Layer 3 of a small transformer language model trained on English Wikipedia (9 layers, counted from 0, width 128). Numbers have three digits each and are written without spaces.
Take only the direct path to the model's output, skipping the later layers: a vector added to the residual stream pushes a token's score in proportion to its dot product with that token's output vector.

Output vectors of the tokens that the questions are about. A number n stands for (n - 500) times 0.0033.
"itt": 634331531550496684486471294434483492409702571583523672411346809506352471648560400614498597541535682446472694443506523543437424442448493588428554518506482397564535329468453452577587459492414458430522323363373511573528621503371231433442496410634368552621490573412556708564625475589499498470746574351353353469396515650527470464584587564548647471437451571506391578557391323413477459404563
" down": 516437638437428688554567371585557443593705524615447547470547534399270572575402544528640715599270425641429556567578316486414494282455506424461581533456491470707480421417613452482690464334439561453496453371459545309495724469366356547587366307570568438440575733535543671590385521402439468562455504390451479504669264415551568481554463540567617356458605402460629667561293555663541431478342
"ins": 533445582246455487513616537614602416588666517604622574316423727583353435604530596516603498559457469581475685498496474390403384431480577466156661519562435554539435604341488354535718559396150381616502598370312539310574502564440409572553649498572499693473548598593496671543488626509604614520504686468252444322633523470491413466485249545482572358353408608370594481385478345637589302551467
" published": 419309669352447535567387477722665445521707603571368355463493577559392540589704429544487467602519675677705440626602356578386380402462424662398544525500735521546537524169570556496638414237423459427376510280399516469482639431613367368560550246547451485518661585645541583642516423267572488493406557241340406490468546375599572481728344607516684538409438549755334583638405411408515463608286
"ember": 455435666285532304248451353604768392597611595754472407387441753506343411632788575726692440247582633693688608540506359577524324334506416471476450538376729437599347699432483563744514446426552605277421245315382514417335682675414099462426462205590411408510660595581375638679312489267367729610525394414621531529560457572454574552620292604527638374560581358520387531462433502836444403645496
"):": 361413675495596440303246465745507433636907468481429354582427703515440665741547139454615640605424547597540637657676235316552436450448441512391505551323390503792460631366504301486527299257535559456498522329291530616612461700561083397289624687527551378594515603543456647719530499378633689450483478241583625449853616495440490354544533522619723381484401487448318577512504362431456572449328
" south": 557487567343427682606572250496392293447637686533528523455520566499334623572409460640646512664344537663679553600540169586707468383513382378460640497434529489718423702509606330696643537321544493457419497285435536405489549585470345397369370276778434514410513695442633618533475353404574383496469552388434593442575306540583558552461404488398713359565526554620532620396520343562602242591368
" =\n\n": 505477653496556370502438565431655443542595710851495585530490864757352864729770571691702436390160356537515364544770243550601463366405375598451831513334518460541609681312499410451515342337477729453281462357485486325236315764501505419495619470505459587576809447469331352547532749403635416175406351240490681572757380656479510641364204533248365249518518319757388515501720370440658242461431
"\",": 286549780357361492459375573675656452566797549573376480548328605526585434436610494438692488455240546584777425513421320328658424385449565555439475513338553576578592391208584453461643492420400655577537321234257522495559660729580392437545588322679671605532687520436432584586475529388636473676414408346469475360596414501616629361513379494468872179438378459595380548553700456572615532492172
" ===\n": 503470630511495588543609472699623453477850552724368441412468652594624703505622446821616737539359489580605411553557363494432368442422321636370648522483462363642432466074529445571618665191546602371483550386317526378429499723461377501455736322485641595471610485542439600597631580374700529342456363308605602476725306525464436456690426347485533200598296478500425417614600298255458284512319
"ruary": 508345616357268662372375397714844309342551573554354446684574973516622471340443385521725463410522458757838604648664257473516589252425508496456800537482529526683318687189520548523618373266281455377256340198424499371362585608651224382400594217852601354594851680447496577715517392043474618546517606328216504465826421531556853469709463587429580340553470449743248700534543322513354539557320
"]": 418456699429482577428398559595587513467835542379324341491535660625404501361661480607705662377365731516800552490597216417464388345470293738457542518424483428564346640250450423498625547259346565589426361330311525442658640880479167551436689466662528420729529515418821563657641417436726645524435636382534454474593334458546508267576544357403829341487247296472456483587564455426508458489373
" |\n": 687335616546554546466492543538507511521670523510442593506644629566293612450576657561381550572522416513400390552456425462352488355554356520650544497549437403422391363345332493563647540411631715472415423545568526624639494651628599525524488513456467524577598495563488574262486578387561456409587433545527504521599277522509397422572430377513529329482501351750526494357579336416467263642440
").\n\n": 416607692366574598451451519569515298375810729552415434649485657433461399532729535464634572482336628582555440539525257390531511302358434511450397542465372645737587528402564354713844537293631677451493521250209508503469679605585138450321597437454541709597720356453475664418540478215549355553489392423391605429873604640580362320553661412455691140618421472626307469603441308474623560485238
"ament": 414504460246277735491646507538581503405863440601502525453454748619480563581535309445642525467667586544833510496453378605460459327393591759609554506617392517871329610270530352380680335414507413352567296486295513612520680558383451465199325418631530474576490546548410650596357554445441578499609864270426427659587343394595678540475445384467580212465680650424356569525540243533396298607315
"th": 367381439628397489506266641504469627486457512623442635556458617553482586489533453575440609559504450440593496469367452737343543542597368608497695495384662697549467567425606340599492535656472397317522381425522513366535600450602332420549340366546331565597424601493477539454412509239412541538610642442425628402743485320503457492623638444429508363448434567371501471763540412549543557354595

Output weights of attention head 0. The head adds the sum of these rows, row i times number i of z. A number n stands for (n - 500) times 0.00055.
o0: 703543365410373493691486468265564590492570405628468478471444373466511604350398578552400697577471290385566568440256589416422330555336569495688591563615606421421508588510434485607492529363556528511469336561701455529375487574445619541406512445591529592493515598692436523331409488504409317572643612404405460606466439482694603636707315336463572320516532545537666639484500676515403418527374
o1: 476293509675455489395538625525504560548389308664533419554409535683381460484504597750446549488617474443465543658570506537429653692568512606590533501420441456533464355414469578492465536454546434470523477467514396577463518504274381621355475487523251425540520486539481515450473585525583551450456414534384551562574601418565543371588467487636502556564614435581535254386453482418422497567618
o2: 619300440603473483323650575362454535601394423581507504462629659592498444569428650598451535577375471628374419551439432475419463498582699487702589557467588417373497536431370475423385467527526532513548505487701597525519388597577671472548448551490315468573350588598382550476458569380538601404483457443452519563465410360483532565507414508611426395438603531569603461306587581483336446568482
o3: 508574377649658513423428619443496563360375433624618398452470450576360322450402374414446384569589523453424739616478592586531603255388418481453272488509559655201521424597454444684393405424453646448348623539382463597487418355577728487500558786748357286581510437574580582462469344455434372563476514412607515691427642780481634737703614411314350452494617477615653419516490568462349432588466
o4: 414438537570526538345569414448430676571401311484604366412498494605510438637415283458439570638519585537468637508595528633407542546610475559550565357425390508443507377494372656394436361568475455490636560545540370646630487492454495469528433566600369320515454532474558534556499584572513625485468505559605582407464441491415404457484613632523608623539512471401549324337507566420379597556657
o5: 606425384314537468607402514624544493591470481542464489463580495465442414344365561583502513526454618502476369452500536307375351398446509520637297590572522653488410363362468430573613530452412614471357542441605711558370519684640602451575368742351537553593675438645595723585394327482618406449521626506501369536569521392522523572520535279510419615425612331507615545446574540515362390517350
o6: 501554607349538426528434266507312369499303641369506780704590621755506470506577636490362252472413513468664401544555535310662538337378512559402512443243387371553624583510628499356580286438380480744440523541572506466586447727610509382614512529361511588512632691535394432736512431490568398401402589651500453492579407480349615586372506684519500354454424438468681596459654443609592460307438
o7: 367564567541575240444571271427542598464496526471598354507441460547526335754553462340406513644657540474441619498535527592476530606484641391380444514225536690432558484549608662486521523729611475604370604360364603471381584543652412490523506366565360396624441311392562511640494523526395448373438438551501449327312600498360622545546447724490536664478583520479378481503396547443550612538651
o8: 681623528407546367519412331492415578581387613383452590435597574681444420472391623214543443538561527305591493498711438518554566254420645384435438540360563450503551364543627587720612474520464406600329365545574574349591450543634589516548391427350509492475527474458475564612515454604264407472496504514493423459451542449447454573460533675571458641361688363414565522534432579726457526301649
o9: 199574344522413394397574435531552256482361335666513346385420499473668339415442404474548495528553623533629555517664379572482602562509567603381391581416578636385665378396486716535386363726500520464566696414382360523394459492433597520364638641598447571393707523568544319631462480547453603588543474531502554496476695524411552544496458662427414513506455515445577331565411589312664634448652
o10: 646523673249539338494487491499584545547578457449413473621472569637511545372502537529552432554432643544544507403447374289417228244393552425514571642455622546553516559397636510547628603466426469569289307449638675610639518524755447457604472362457524509559501424475636652517470352531404555591572577595547345505393531521589474461599478559625433543326612408501422533472305464544370536294454
o11: 486499514690529342559516491574502464447396528509567626358650534640630256447612564457365306339456532518390360645641689543469676348598503302625459607376577370401595347581596683579593250593448443444435471513619237497487430690460617471437453501260629541638625545528519500593423647411367527306526307566571538606680577332207524546279563723526454557624467455284634198613670562456487458479548
o12: 627422396681473567390563559517550522661558415449497480343618582218553373579435354338572541535489480553395512477584597528466390463472398376693313666491709661498381585525303338626324547470600569383622482567600769539490368375589604584560296555407459396580301307648383640463450579497384631509537428392466452519476478425481264407493515405666548729485638491670526362435520634474518535602497
o13: 508195612324365438415436529548472354480557517455351583583433467534256601452376461638560483615431457681557496713410564544416396400470542433576397450546628557687462600363529617597630540408463636533590302437357714607533505447518468504496407500557515411550488549408636949536414405427395730675396433575400494642479683414519521469481551348479425691451519414835310659412420598435414507499267
o14: 652231470562558469622355491408495293530453607494503737428632721358494484354611561452539452433493543437560366564513590508673458356441367512654294552505340413555541501438495483611422353479530662560563467595640411482536198615453570696417531788323591441501603578642402455374444420374421431592499478578532499607638517387503301499448527381399659527480454396541696569518554563569596395586252
o15: 595673769314361573421426696612537374733544530181454406625516574410452489478550393407496512541566573701389532557515399477484535502458426482676456621489422423626403447376519442439358401556599502419562521435430694562678415424531477256470398368568359433498586483582363684558341553596446623486398506553497523677360526587368460274528704558512577595418497546538535516541457450592490531525568
o16: 666419597460279361562523538501471405764322457514433559706416710745349538526365588513407445446349382713513472644559470524456898357597519720600554471551731378390551414464538671505469351545460700468489575553609496569460241426446623301347484452489395463614503516586376661394447735529620411397436450467492566599470398440432536500411366590503409458420546534655573351396486614482301326656406
o17: 687412475713439434455585430418366470357398557467585568637677709475602481515403731510400468464392538483490362536485466616408691431538544495524494634490698278490645539570374705408441512437422469581442613508656494580422368601474532413441559526362423637533469507464442530448520629518406571532629439525450480581542507314402370546335512589534356418448540496440483316491509472429411466576583
o18: 486522340538344462452565426538459402513230519507520534431603513668826528522301517507553422444512444517479590638645491568560547618552656614441659430583596467556564472629483644379265341458396456328477528543634508310423497465252510431543513525543584591547486651507468296531527627438522626441545566530503575503474380422408601517339371643490407345388359626268418444406513637594506580699600
o19: 510397504423584449434597382435436547485383502544504358383520588506532543477506402517421572552401595511522500506383467676439566445678404521483619422443641360390557558562502843494526532548428530504477536594619410376364364336430552339483665613390442417416457659574605331540653607513443476493453573543667472505483298423378569542471471722408442735549470567293581437805641604356333649357518
o20: 481400356606631633503499617424469574541448455830490709357602570580471547438404529660456441380431526269560421388626506334524537371544661539456542469563521542484472423449445484471648546458357509467425301545723443297330409493529726841581615696332691600506454468506591289446577482460660481402521412461440420479700425501550490582482279338540584392499449483351644383522537477379481435551546
o21: 403595515618514486523441587741556657385502413318550600387634227596637594517173464367504391529567376408421681536821461450479507620395505591381750482589198715582408297606493502351541428372443235355482618738501411569716708464419279485723351447549701527478578451479505642548506626544523572446638430497377503273465652580642413395461604519446671269484494383324289592439363358675582480703668
o22: 361486503719433557401575521642521529430395294549551441523453456597527524597439416572516515398598476471305525584607571565486679681641510722429588508572416521473404256461452569357459455558610458391543649544480475578475533488298503548467460471545280430516516385562507463452440625551597619481432464437441655508434436466569508413500564609536459513533550527501525314411446482423358503665674
o23: 424401434457590406452403537562515444375553672494609481399508447421435454653381567430581485435554735790667466491548414555386421312301519415530391700555492546380582658527514453738538477449461548513474548375415589551562505509794482492568511527502552433395799395252846649589421270466298392579577497434558431410594661396454405710289638423415252436441648396460398561585450568496430436579586
o24: 323794573579561433360547483511553629421392526437543465554482632572555383676435490328398422585647635500407700427560389608444505509550505436371364439458497571338483528589424540585613513493311461532411579554516499353460560438651518441415586523474418298433606407458584371520450605575477365533543619386616455365423625571453461587276660703526360527526427372436502381621520447575531574476790
o25: 552481480670575410404478464332348455088328512674598688539356531746462435508645614534438491477532515481487284659464529553470532481499602478501666675505461607279657462519603648391537500526685491665179434449618420774352510735429470640525555444511476748524674435349590338329495565391362534384534395472406546408544459494491506613615357489480500290619666350486577464595570447498407336564526
o26: 643585376267595574303395332277389576466472534685483404456451642693433467457498418308608499528564319342593700588193653389601478391575764402455822651454800401456482646697598740633511735650465505472448144389596478401505409228402655578422533452691549464410218510453618632271439658599220511526579576477507481543261384616519627501534305452394506617468669578471542588533302576528280632373637
o27: 671451597589447607488650589573510584432394358364417391542691553497626627531552634821395455358386520402446520294474534453409445539508556514343442512568498370707527538526427514227392567376256347482420574536669533366423481609349438471449695627374526460583501650629479444621500466534655529469544642543626404569489343433524468345516633529444363486516370603451497368480648462534387662427482
o28: 608521638540481602379664556624289572119326516332511522720489617726448676665489628522503545391502493703284534608310417378330530512494509571259639543544616669501478575540443524437379725449439480479415494547466867495615607496356384370636535378652227327443448469332523567567410550652532621514484572525344302473231362338588590527461564637484431504518555409598321476408442530473343554574730
o29: 563395474608580506355495695563497490497398423609562583233542613506329430437480547451379411423493494489384349524641465466443698383610460582530486588541522564343443396425368571526534404485403549552445546528611462556443272523606744564463452743455531470491468331649557465372482603542632516501441363503517536632633435452461514652593399466585656587617523395458656337544614414295493443557509
o30: 624512583196671436615528375603499692814485486650473573562392399752226459553467576513388341408488517434470573527589540284531627354509644598484626321490393507439331391485478443488738582424469726480439400549653489405523520318551502543586389564421459575534546392424587590520479578583708320314492582468474544423652473660602536359425528414551516431457615419619636563403517332541284258449458
o31: 464569583426513326296445403589506679735398480504539449504412649568536620573540404362630518424562642259516551521685437544520509532428522357462493655392395470532398525380568495283531440623561354472384507418381461566463452642482531507547455555449491387670510447221322295900573458738503512356465550289439491502705515509455620424498635669467518753527409446241566536645507628496413528431658
o32: 320541526477477438671609329561540627555660458543419589477350305601470486464460529441531517504475404414648514506571437521566477590421404437485506537535468574378581399437690542435715374467579426565569448579425361516543735553657305514556400294548538673447505423379526421538565553443452465519572392413384475416529551516652491450606445407578527365632480491494495679438578448575695521478386
o33: 497378696374610361461531648402402413357341501500511601673466688523456690463602701746383450455266532535638478417345332386355513372524521517331602439419556272586603732383430680357410582489399612622386591351468486455399512522445585382607694470502546605474438525465536446762597491526770548466393526559527527483494504400452592522606391632546331515610448553467385395561617419310614651338536
o34: 585517650535492497526492652465615518885552615198481545478516449419374515655665485482644478445589418326435506438717444575575438525467401282355205441479420630661277532425466215469508586463541405641347365448285745499446517487589451537546517403363444274519578472519454442629490331615531613517468457443543526510466573427484363483762498511558514733500514546568379548632514515632560500424429
o35: 662408479608483458343473474245506621566363555529469542445554466709340696595624399473418676517389405621361595715369521620644514477564459534565632410413491376512372547638455455480407365493586491564511368636519560405524501519390492412538417423593336391602350737567246540521466559423285527431474673475534530548391422655542665520461461577357419401528510505457625642518546627660245450650368
o36: 260634442531525383491455516530591411538652471593563406468263533603658436488439267371588418529508557486667480520771481422595383560362505522587544652350530553422570544439519613528281307625589414453591577556385453564450592468538582469564441423528688523501325326395336328526582582563536411410506416378519574369424649677461514564481352598541528508441464596346556543606444501467800524530631
o37: 436450369448399535562514471470518271539528605298356487474654609343670438426571616454518448449559550543638368428472494441425427548500479360456331731595622475527733458525518566630441453508466648438514520521583587448621406410573603583458519557358630537449603618595653531419522355339419523563604440539401458637526487267447385477367567408503532553514453510584535439558615458420503541455391
o38: 554453417410452495480482431373652491751514368490382568399436333381373575508634366429472529601530406438652606472665598774669516368576315370483578245439514361659347543654564476521604313499459495505550414581419329443361333416457529414450402443437608523629458703577374600585554550497457633350449480524565631653570480664460545402653449514500585695554400605550542560629448542635442498342338
o39: 240293498691598468572569446543567582573464502593620678423385410623341558659357446466520424519441499505485477574758426590457594567482517548528505397524360570381389382459502488587697376508454384636446543590382532604430604488606491499624403467494533472470644414318626510695553408522454567535518372458458543355498612466455530561502362482586357546522617358356363647450417430459546396600543
o40: 574434600413590480381425439512426522432500442401363352546514597569605518444398528700453512589549638565588326529516425461434456509462486523416531598396443452753611485428464495262500444495512372541622539601548547572691509624380364513520500477308382620512451530496475542601577528545587670426476534669498389600512474408660481366309847554508600532462526472410559362378397401487396595351592
o41: 379570491502392613584534511498641317378558568568441562571403426466567588577561490434553520498486324439574505533593512474680419498386488643416531509554466538464487604404630350545508453507503415623543536576344510518265544651466316443552515330726541417515474564409340521503512479412461436463391583425442543515503507628541551539607360453496470353413402563563432674551497544626709422543499
o42: 462643366381470432703373464447441340360569573651540575492456423376626473490577434359670525532424510503618507309389575342416353347458565459480607483485705352294663598548499531552443476542509633591455476340444403594452575533494750504650652491507752781397441415457656455423528536503444408584573402361526558372580501531494562764527359526509394443536485455514488419621550497391638441489381
o43: 443511524368359459639608444591569406412589474561581464434497392441531601454585323439578589617360545499730626411545388419526317474398404493557430381511708442501510708379558549568436551530503474494505420485336467464369512494567495431567508457607613468468433433396478502665458430541475464540482549474441399523524596711457518519571407456510407677472483448486456541602564555469653556508476
o44: 326624545429504440530535552555689420481623571499483415578335420639308605577363444529639388540534555521544492507625380296514455515480590612466461489548602652327422487540740452488555492584414456619398484543445538550472632500596475491507515357564571501365603315431585519460543456590404349584445408417431604444396590555521556627530505508427396493471488507539347670471447466484447432638470
o45: 465460545478683376415644553605505725596620454664466554417424455568293364530329386340464480525500474469387629358628456530309685416450628554431450430566554770348309253526403490549706369463546498528546431521497437491446533457410528762381450730474570421434657404422884560449501424570704488393518612390561487478648466536465418675555628583451555558607592517366557401269331510425223575420634
o46: 347497410678599534376486477546567682393458529469601562508524468660322546753432425470590496584666628482364459444563504475507358345462341445448413518479413753380513463601598335464409506506407481519363562589527625425556587666745477578705289404520393426454459291269591351597636414469447442334392397418578574393507326398605521730527598538625524469532610469498594655281550555625444422642626
o47: 734536520486571583445536637441507457405540572689501467483481611560389397537478369272445435608407494512374627593468497471486515396611571456687437518453695425416399732554484502686335698474623636431538404604603600422522405400488618436441535564568534377413437478467496672280489643496345357495453536418570468525457540579592337530357494413399387479337685549633498551492442373528435411534430
o48: 587557478593640633717572466455395635385372633488473850616456411610253476549424597459495502407579480359364412517399533406640627407484438522419346098663435656396270384594353302563626684362576683590304341698588535350517566605454623755616596503405487541406775458509705441409394338487633369555483476575384491324493444518606469571552476430472578363510541347553485563321614468520414326601462
o49: 567407422426670460383408508474408495492375430651598353376548628574698444436680552567520448523388637613453427387386507465295366467495628481564579582432442451435633533544321419479570421548572556374486583424708552470551431521599618466577476758421387566618540529468615470541477502374569635398587721564607502352535334438519523584440465494489421345540609404437608409327601525514304563456485
o50: 696431596588615618430573543438436623446428389516409445674536704601539575520549544585436590426379510514404464415198543499507445566522506546604559492487404425541481388469340575360495619496528476545413474637675457523624394504513503543490631530384350397580435628608430405387467515424575500553453593602539485506462228463631521362605450542544414333478581470527614427374555528541378524390542
o51: 569592648261474390439371821668651496930550423687419335414376644650340586420362343290459336583468450543453588490621533443605492156506411626719480425463556446345226453412503393518464508519385620577500428481483492469453319398629669483444494600726578298478352424757500782559409604716567365384371448316604509639497514741528505598627468435399465537414573476612530450521430618552524497476370
o52: 658441519449553391448474621430394539586342488441505511523585697547543471415491647412384414500465594542319480570495455435380670373566437462502564549454474400512527409486375598547435507433440651423411531476668439572784356436576643401538527648339374626576485553617412535498464619540533598520537436512493499606523545393459476485415624608612528428493523461448589345451581410389406524499513
o53: 413497488733352524658600468517536449448412508526448604528394302585600521625594481703626396460418247476547516538649579590619517638523681636416462350449373321549550453541641447306456378438437452615530565485476431413380729750319381459520583344616600561497502618439309446630433486430585468486425525459448506480501560588597659423530395530336349416469260595561397643494528432652660404569407
o54: 283548451498513394598507591518483278532602547411457434525401376354708535591695562524491431443462472718551473402554559596548401618568537446530532410499433417564551540567583496512381312508490581432458613352410580448385580448645506381575540398544666666514652444434534517571453423413560482408515547452500515489418589581334501639418373543503279405605460665541371483565536432561696422626423
o55: 581499696549366467497488735642467489227518485453536486565580546505150389486461490659371421454557382506274596596300467572377586510636426523398507568491509623405505686557614516572523770452343338504448493474280483594469558590381245432344629435598454349415425500591537792364458622507426584491443349687604420586336684397403434550717732464450461580508529614586413500542501487566529727503503
o56: 290541520662361495606498509479491259487453557338544674680395430380503557565630604657656413490591368575430572483675560551567523704493428435503189575511498674532410537479390377522413272383528536566414652539440692435425544340499388599439471424524379454420738476580428436480517379438451627475494402434438533640327570450593449541542478475413423731653453602662360559512525512609613390711456
o57: 358224573606408389590445444335673380687494537377497589552443501573481589686472581505589452610553444436514571540711408564453433631363598542435370472467450683595487524379484365532457280524421520567518538610508648526493476549717476430517377404536494597474585366511366534621374498449483512506334464371401565501379641460628534585571372491641370366390531495574438708426360606631505487694382
o58: 599409490450783422348575562374416415186416639537497423454632666413623502466532394553430505542417629561588430593423444454570369338451430356707483434439564321511527771541415538648441483553459431572292409471587471692423410414450578551525636502642561328530512661409518504567532285381339520538472573523606437646540490588377482587377550482411420651573621502433534526695507510456446456402635
o59: 530624475517346442504553665572489263402606602311454545574691390472503617588501652487478428390549376642338484667560367533514534472550383447482480671642569608450466579615682404666321511431399461420459406488409623507397540450425452464447493449678563579413634466603370667382260604484235476479539318539430445702434595621409375607542582394475448376388408648667294577595454529715530451688471
o60: 621696349522601424555425396446489407438503542518593565361568492464472408484632681223505595457599512474400323503540417454571540400531526463498517598563535600368606463591616480791396484574531471440338435579740464626452567599581499514481437588347566687474639452420435350252521507448220334533677508563513421390561539392494460646364485517486682443473493489337576579513481506607473384591582
o61: 588561498229433396578367752610582304977604485355389447515650492492368297313631741513238363380420225635455473454601407435383653506613487744573451693625581632540455323402409407588554285445457567430508622355548635593632342410501620323410422634410499610452614483844390695371304636491833473378602684539470533639543600515497453503549381306588480320519515685662574325323441460535524463486433
o62: 628284498461394568314598404418472468562357492533429569554447726461405605652584565550461517537516541516493413616484515457517575577510346538495417598455668729539492539372399641395374521622573603701496477410470660584253398493502488641371462564407441363419650498519460499478441475616590370484391454488405476612455234307406453387668347419661670801533575455605559541465528605358433529483456
o63: 633629608415498441523324705602554435486427518361457480605702679569702448393682441509393357337459466477463444565556604426693564349523463644632566468456470328443397408479547565435372402552581416407310504524475398645567376494330659278501598591516620455631349728563213513344469640332505561436438583567586616442494537663302539400509541700389560390450291656494663473610533449604573439522465

Each question shows a token from some text and the vector z that the head gathered there. A number n stands for (n - 500) times 0.0042.

"G": 517514375576558400541475457459506471412455470419497421455646504480487491562402498467428527579514497752502521391235730545389472593559401475486493552498507600661537600475408515504401365440398512
Which three tokens does it push up most, strongest first? " =\n\n", " ===\n", "]"

" |": 566445524514592499507543528442559493391460451449443555416612483442584494532466569526407395618521536491410549408387515500501450534495516502478514502558681474553488452376299441457276432413370532
Pushed up most: "itt"

" to": 525442389445411512520522505366501447499520484476343364442438496616368565526375549482505343607527531517544489449500494436512517533525486426556519535521409469412470525449453406501476485421364486
Pushed up most: ").\n\n"

"ay": 447489588475561522669487462411592591524519464643719610493683361288472506461340443578512526579548428728508640318443650487529362462527392437397548447587599578828401507508343542451422336625504580
Which three tokens does it push up most, strongest first? " |\n", " =\n\n", "):"

"ob": 571534449429561447542512418417505421388569454513470417407510536571524410427490466490475538546505617687521500418410598577488482483572504551497374641412561542475506510530463552414297291459551427
Which two tokens does it push up most, strongest first? "]", " ===\n"

" j": 622480543392393474433495439401520426567520475404545430500512471437338486424370526493441405515357584557482534474578596465519507520528492455485519519454461401402526487411499494462517489564542439
Which of these tokens does it push down most? "):"

"40": 507464643639574628569430453368569446548521467494466384393474475612432416517370440667424469672480501484533585362329642488483502369488462489487507508567600528571493460486396521546475399627433616
Pushed up most: " |\n"

" Ju": 430514540459640457650509475465523520368536441491510568475556439593488468536530451615515429562549546609481552423450565508687451414416502492457427474512571344634498441459467518532449464513519497
Which three tokens does it push up most, strongest first? "]", "):", "itt"

",": 534544272524575580439468459501406483410387451592286339336603499525578518631387625546419492583513429506513406406340521481392464508462476477512471453555465622441415521653376303498382458445307501
Pushed up most: "]"

" f": 654483547378355500335509429422510396575539489394456440470523466392347516403425538507481369458376558530515531488605553447460501569557447371477538477495477353348548546434511433478545552477574416
Which of these tokens does it push down most? "):"

" |\n\n": 591462577629548583548515471626530327443581339526449329386453430491500495579475352550537434457560556621642631484286585647416640510684550484452440531534502557333598547434488665562369291460542398
Which of these tokens does it push down most? " |\n"

"14": 471505546479620478562478517376578494499532461534584566479591437536496518528490536606635471609433462612482595302413563454608372364395450489484552548553695468707424453542397444540503520550455513
Pushed up most: " |\n"

" the": 549370469449545478472477498454485388462494514601399430425536439394439526489401624503451402449457476484530524426535580429436500554539486385489458486523570555448480563449454490515485485436502454
Pushed up most: " south"

"ur": 616491558404402486444497438412509444568509483408539446475504471436355487404385506507440434521378590563490538469576581470526500525507482457479502497472455408417537487416507490440505486585543429
Which of these tokens does it push down most? "):"

"ather": 441454573496524501583339320400451470415455521593433340577444486685460606471397429627441576593504402591521586447369589532474537403447540496535491460592531642537498640467476472601675329630433575
Which of these tokens does it push down most? "itt"

" D": 447451544443615364505440418555488406625444508509474263449410511505319460430526439503478522503442529494523582675510562443478459544576406448531637519586331579534438432724316566452514527525449583
Pushed up most: "):"

" st": 551329444459353503539434552415583480444686539504409413446501525442275568449429532494421354535468534577574597404540684486515500533538498422443495487472407465485544583423527545547578487488412450
Which of these tokens does it push down most? " |\n"

" mon": 477421526509527552459412459493492533532514437597446359616435425715476589366454329710477561535423545575558676441538592601606515405589537600607550340526298648551436557666279500542713444591353286
Which of these tokens does it push down most? " =\n\n"

"-c": 300320536465624434280536462420513561693521435551310321510497478587497562636512405461403637488409549431591553386490707590499541448613458652658591428524282443612389541607260731482669593526370386
Pushed up most: "):"

"ion": 624460571362392511373481427389516437621562493404562451486527488385332498393362528481433407489325542529498517485620618456510474553533468452466519484505452399367517509411533489463533492566563432
Pushed up most: " south"

"ible": 510433378358466499531490403400567387529528458593435406390439349509350522512395484586512326547401519555586437413553511392465508512575459441479481497408522553456456521614471436520570394529475458
Which of these tokens does it push down most? " =\n\n"

"0": 477500587502584546604455498412554504477564507508532539437533471572484462520494452626509452562506515525527584399472561476633471372420504475478502511543657441607471416480484515556493490546514538
Which of these tokens does it push down most? "\","

"r": 510513384556546417525458467444493512427460463462519438433608492483504476546420495461410565580493507692482488376304728520431460566477403478437483513513483592699514614479409530467444377486405508
Pushed up most: " =\n\n"

"is": 615482554397396498426489439408508440582527489413542438473515474417350489410379514494439421512361568549486535473585595467526492532519479454486512494483451404389529486418514490447510492567555431
Which of these tokens does it push down most? "):"

"om": 379453388581548581354594463478476527621649509574320431363463431459460632542465590428536542488492504433599453343530519527504426429617507530583543468404318444508276377722402525556585450408538400
Which of these tokens does it push down most? " =\n\n"

"oup": 544381502528454477559496556532471499533604634592502337384559373362288528452305466517407410437470515450561613516599711381477648423627441487392580330380348608352578528598527449588679526594511589
Pushed up most: "ember"

" ass": 388436387471450501407422528572388567493468485424366336547602551505359412454411486633448589523444502607517560369490582499408485564579370589507562455674291570468444571715229406417563598547380429
Which of these tokens does it push down most? "ruary"

" B": 520466419560473394560491465505435423395338474470428376466437467644453455469415512536396508576539593606449479497487537473345501461497449544521452542530496566592462553472363515440346443591460563
Which of these tokens does it push down most? "ember"

" ": 446494493387716337563539516482470466418452412520487546612621446576544426569470570615616382481542490611482558490409536456645456438453426505478478446489656401584522464450418439515389449415487494
Which two tokens does it push up most, strongest first? "itt", "th"

".": 505491488643702479345421337378480414451626409438381324641550404658544594492444589580474528632366379554371505325232692385376481437432356514614512465526442526427542730465352363484562330416371438
Pushed up most: "ament"

"ant": 485481582494551527600464449417589524487503495560498471431523477560459391508404436664472448604471516538525572407448564442522479386479486437424468492534663485613496472478461529487462436611470600
Which two tokens does it push up most, strongest first? " |\n", "]"

" |\n": 423448497563888265354593372435363425520533420445281247542341347973498606569466348366516517491463516640532651555136574655390494615517378633611572452388271506605565735354448622435447446476401418
Pushed up most: "):"

"===": 541467441649586423495449389480501412417431386463490394553623493462525548558343428558517569510421400821514589338167671536356460572619406452583536553525479613573610685488408474545457311459295518
Which two tokens does it push up most, strongest first? " =\n\n", " ===\n"

"eral": 505448513449447520592508407407566509539485464577521396525399374602361568515399464444453422528496549627460469461386605464499599529514439403539466417517393553541505647383441519543584454677395509
Pushed up most: "\","

" a": 529380456456431467554495488455462465509590588549460325419552417402291548413326492540433380515402493546557605432572662404415603501617433447474608417423397584347528590584479393562654489562477559
Pushed up most: " south"

"ia": 500497536468602458595484518362580501500518468557581540431569402536471487513481527584613441618444495595475629325419598439618389379378453483471540542522669470719451446534420470497495530577452521
Which of these tokens does it push down most? "\","

"out": 482354479532361566581467594462575554487726529412418391439462581516326629476502529443461487564575573501562533441502595536619495509529592572504491536514402548444486493451479516547522457500393416
Pushed up most: ").\n\n"

"st": 495481580513523541602459460428605503480504514567493454395488482550453393500403421638445451610467527526542554415466558458521488384469508447425458512524660505617494464464468565468451443626478592
Which of these tokens does it push down most? "ember"

"our": 491441614498505554631398445341598574562547500673719593468641368317481502421329417588500528599475434665516679277454656477511392413494400439375593490574644599826408492516369553450470344679477619
Which two tokens does it push up most, strongest first? " |\n", " =\n\n"

" an": 475382373517545402504525435548454522485551524635454346413623273443314573468434494549431384478387506485465572452562764432523665386542465475494607261387434597364466577784391367663835531556429532
Pushed up most: "ember"